Layer 6 of a small transformer language model trained on English Wikipedia (12 layers, counted from 0, width 128).
A neuron's activation on a vector x is GELU(weights . x + bias), where the dot is the dot product.
The model reads these tokens: " " "19" "," "01" "4" " |"

The vector x that enters this layer's MLP at each token. A number n stands for (n - 500) times 0.0074.
0 " ": 477,512,355,659,541,520,573,450,451,489,513,484,468,510,589,371,486,552,377,485,536,366,587,422,412,489,433,321,476,392,695,455,534,510,572,490,359,420,553,441,507,541,601,440,434,498,346,488,500,438,606,547,489,604,580,327,414,478,439,430,443,497,458,557,539,558,978,420,566,473,460,575,473,463,522,509,404,576,438,495,405,459,425,509,572,349,448,491,382,517,512,567,558,550,597,685,443,592,632,495,545,496,513,501,525,481,499,457,453,530,441,610,409,507,336,355,438,521,654,481,557,431,475,551,486,560,517,550
1 "19": 436,607,291,620,487,672,487,601,447,456,464,592,559,389,559,539,478,373,762,510,556,556,475,367,449,482,364,305,476,528,620,440,381,527,579,380,469,559,421,607,472,641,541,290,404,622,319,523,512,408,516,387,530,462,590,243,421,672,392,408,368,342,600,947,545,544,704,438,518,288,499,634,600,550,595,474,387,532,637,665,298,362,450,518,702,443,476,499,445,401,649,531,450,402,513,632,454,727,236,542,500,476,323,421,567,569,656,389,457,345,536,696,488,470,482,399,469,389,457,556,720,602,374,598,371,645,570,167
2 ",": 525,340,265,582,530,530,589,664,373,503,305,551,602,396,521,569,500,421,689,455,686,413,278,415,488,170,560,381,458,510,667,447,440,580,610,406,532,462,395,534,457,526,659,378,518,626,326,540,529,509,583,367,546,370,560,257,436,519,354,549,491,323,525,706,553,452,755,662,617,473,530,527,513,544,447,524,595,649,497,625,383,592,425,550,738,469,475,535,492,335,677,489,498,376,659,600,398,574,335,441,625,391,523,470,576,539,651,475,480,336,336,638,496,511,516,366,428,384,571,637,498,511,365,602,363,534,479,119
3 "01": 590,402,364,529,499,612,439,596,410,491,403,625,476,413,600,382,542,337,632,436,592,475,586,398,477,308,477,352,409,513,594,446,447,627,543,331,411,406,557,584,471,556,592,468,461,522,347,555,594,442,397,238,686,508,557,159,585,627,520,445,359,420,512,909,518,439,649,443,502,309,427,520,800,577,591,599,549,562,469,572,244,395,376,462,661,373,385,633,549,131,724,443,459,312,460,631,400,666,351,545,531,456,418,484,627,641,542,505,513,464,373,549,736,419,440,619,548,514,730,591,666,668,374,596,328,502,466,174
4 "4": 642,362,294,500,525,476,409,600,515,439,450,581,542,492,588,556,398,297,619,541,646,483,488,403,411,317,472,350,508,561,608,532,405,618,486,284,494,394,524,584,572,443,532,477,361,592,511,537,656,457,431,371,614,566,573,230,556,444,459,450,353,414,578,915,501,443,755,392,547,413,408,596,794,570,563,455,576,573,559,459,232,380,327,482,732,511,342,603,469,199,612,574,414,306,582,564,369,534,318,584,545,357,526,562,580,404,480,396,481,395,460,515,679,572,398,656,569,442,665,567,636,661,386,665,366,560,547,258
5 " |": 503,327,253,551,485,497,628,563,434,587,436,615,455,443,565,530,411,378,660,588,589,408,519,395,408,353,518,493,582,485,609,393,358,610,539,354,382,513,441,392,616,531,533,279,638,595,413,586,687,515,191,407,545,344,682,341,417,506,387,493,425,422,619,781,455,436,739,342,507,452,527,561,596,475,451,413,500,612,624,516,226,518,454,482,820,533,332,607,396,271,532,559,394,276,633,383,287,519,374,559,501,370,463,798,570,590,516,554,569,445,501,475,559,574,508,520,492,342,665,553,604,691,331,727,263,560,631,370

Each question shows the input weights of one neuron of the MLP. A number n stands for (n - 500) times 0.0025.

n366 (bias -0.075): 545,329,716,445,774,470,343,572,510,310,490,629,554,376,562,507,507,749,458,379,537,465,643,413,369,446,418,586,507,686,579,482,541,554,364,673,570,729,461,723,561,400,507,455,531,447,731,462,590,430,721,455,524,538,561,453,555,493,623,285,469,604,398,651,380,375,507,436,647,610,382,710,451,270,386,543,482,471,616,380,526,615,525,687,475,472,648,597,370,397,250,443,528,587,490,473,304,424,620,701,518,518,678,360,443,510,514,385,510,611,344,326,599,661,497,507,617,560,573,349,503,524,553,520,395,483,409,484
It fires most on token 4 "4"

n80 (bias -0.093): 526,436,540,448,377,416,712,414,462,428,548,590,516,450,352,611,394,671,620,503,411,708,658,572,396,332,398,581,423,441,605,500,461,598,544,547,291,410,656,441,557,555,553,679,395,431,364,383,526,578,397,643,329,523,602,544,318,507,507,474,487,487,439,460,681,414,490,462,526,535,632,450,564,529,565,620,411,561,641,397,445,423,325,565,614,630,588,601,284,518,338,497,441,691,342,298,451,476,622,484,423,467,524,470,578,484,288,395,419,373,363,320,275,809,542,549,416,427,470,493,600,405,563,389,395,494,439,464
On which token does it fire most, and how strongly? 5 " |", at about 1.2

n409 (bias -0.182): 474,613,598,456,577,539,667,207,649,249,698,352,232,458,343,545,518,466,570,450,493,541,407,270,401,585,490,627,503,570,426,549,383,461,412,486,581,587,680,578,478,548,496,366,545,190,489,482,378,398,644,562,507,344,663,557,224,437,489,504,585,443,523,637,390,468,632,690,188,547,615,447,549,338,493,432,242,527,533,417,699,533,313,463,442,328,293,548,464,663,432,744,459,493,429,518,467,632,473,682,417,602,531,316,613,399,485,433,566,439,530,515,369,527,629,581,555,366,441,709,524,485,774,388,465,544,289,490
On which token does it fire most, and how strongly? 1 "19", at about 0.36

n203 (bias -0.155): 581,523,280,584,549,419,386,643,483,532,414,470,541,482,500,569,688,582,507,405,336,621,500,557,581,451,310,473,420,394,637,425,490,415,551,584,482,372,586,680,404,524,546,467,613,564,459,423,676,261,369,569,378,475,472,465,567,560,657,430,709,585,795,393,556,483,332,562,497,601,536,683,434,493,454,421,721,438,479,561,402,514,482,525,549,587,302,415,434,399,342,260,511,544,581,534,399,548,570,571,384,417,727,642,368,373,629,257,472,483,421,214,566,471,303,538,437,443,358,243,230,549,654,723,453,406,440,386
Its two highest activations, in order, are on tokens 5 " |", 4 "4"

n375 (bias -0.131): 640,489,491,698,479,442,374,592,459,457,491,491,633,469,584,581,572,523,520,471,462,549,344,567,461,441,455,628,486,470,598,441,494,503,459,623,393,434,438,543,518,470,651,621,589,445,368,476,479,357,459,531,347,729,449,670,333,597,519,229,616,450,478,515,500,651,476,450,371,599,556,705,617,316,317,484,552,636,470,692,372,637,531,661,430,400,606,409,509,580,435,396,629,536,302,388,645,443,522,529,456,428,509,434,377,441,497,503,309,343,506,543,404,407,524,412,575,583,353,629,680,473,615,379,413,458,494,444
It fires most on token 1 "19"

n57 (bias -0.046): 506,609,468,593,555,462,427,468,316,287,455,447,383,411,579,532,540,633,401,506,596,494,525,509,448,375,410,642,407,388,421,556,761,560,580,296,553,579,390,382,377,328,641,523,634,481,369,426,713,488,485,381,500,519,448,578,608,525,365,546,394,613,574,414,488,482,558,437,491,439,520,372,439,440,342,671,528,583,467,623,513,603,513,534,347,528,335,494,531,366,401,521,752,400,534,619,328,468,365,470,506,408,523,429,458,491,399,785,580,488,509,466,506,440,568,383,421,619,484,444,551,460,585,231,602,482,358,403
On which three tokens does it fire most, strongest first? 2 ",", 3 "01", 0 " "

n10 (bias -0.156): 516,569,506,620,407,584,605,396,550,390,513,454,513,410,625,520,413,646,362,443,380,576,526,601,568,527,560,494,380,361,685,622,455,362,433,341,389,558,358,654,601,422,701,485,362,484,641,507,637,460,460,421,664,497,484,588,490,598,510,331,392,494,578,639,571,535,368,459,404,584,390,397,436,357,347,613,668,432,462,318,593,452,460,652,324,539,513,539,478,386,386,415,513,392,452,588,477,411,299,604,490,573,618,520,428,290,550,386,283,462,500,614,423,585,559,571,490,447,582,200,659,419,788,636,534,648,506,605
It fires most on token 4 "4"

n349 (bias -0.213): 442,545,705,503,545,599,573,561,450,620,646,522,632,497,449,557,381,430,457,594,645,408,559,507,461,580,310,528,552,515,509,599,291,556,329,488,500,462,632,578,525,439,454,515,510,336,466,471,565,661,596,476,554,344,678,418,410,536,451,474,477,734,595,433,397,623,625,361,290,484,696,494,628,440,594,450,474,510,436,421,579,643,480,610,530,468,594,445,314,474,393,579,405,418,577,481,577,507,565,534,430,225,588,581,410,456,523,458,532,343,626,282,478,578,782,452,455,543,572,457,335,195,553,706,377,510,710,527
Its two highest activations, in order, are on tokens 5 " |", 0 " "

n35 (bias -0.232): 455,479,601,390,609,444,627,634,528,568,598,402,384,576,462,457,650,624,527,297,440,670,256,425,628,464,476,457,512,509,386,362,529,622,453,568,526,599,336,562,368,445,654,485,276,526,587,426,429,395,512,509,465,610,421,561,783,494,510,361,503,540,530,529,375,525,561,528,722,618,598,426,518,478,668,668,624,835,398,451,462,664,643,371,568,561,547,393,541,555,368,437,607,509,500,572,513,317,476,313,725,444,388,513,472,241,424,429,436,503,464,477,455,467,649,513,532,392,611,546,485,225,428,466,540,545,615,515
It fires most on token 2 ","

n70 (bias -0.161): 582,550,328,750,578,319,598,500,459,425,664,602,417,427,507,646,433,503,419,559,500,381,450,400,365,290,405,589,419,429,541,283,327,514,356,531,511,602,337,507,725,557,612,556,550,309,517,447,436,589,595,650,504,425,399,564,557,454,428,632,532,359,537,512,532,490,482,649,598,581,372,716,423,270,432,690,699,485,602,507,479,654,636,447,389,415,635,346,355,355,451,413,715,734,490,707,560,373,575,655,463,591,623,518,637,476,768,571,543,503,340,267,437,371,436,748,507,464,317,453,493,446,711,493,436,351,386,507
It fires most on token 2 ","

n399 (bias -0.179): 628,577,448,580,551,493,367,520,467,662,453,576,329,372,613,454,507,309,418,564,530,458,556,368,696,608,468,736,395,330,395,662,603,500,500,390,535,449,402,451,783,490,496,516,378,469,610,583,673,338,768,506,442,403,588,410,631,413,423,372,385,567,413,517,613,537,417,298,606,510,652,380,490,463,490,542,553,327,561,380,541,517,532,428,545,235,420,517,360,606,321,487,531,497,646,533,514,507,513,443,372,532,506,802,367,517,500,431,503,712,468,427,517,439,857,617,647,437,545,444,410,462,475,582,595,631,750,321
On which token does it fire most, and how strongly? 5 " |", at about 1.8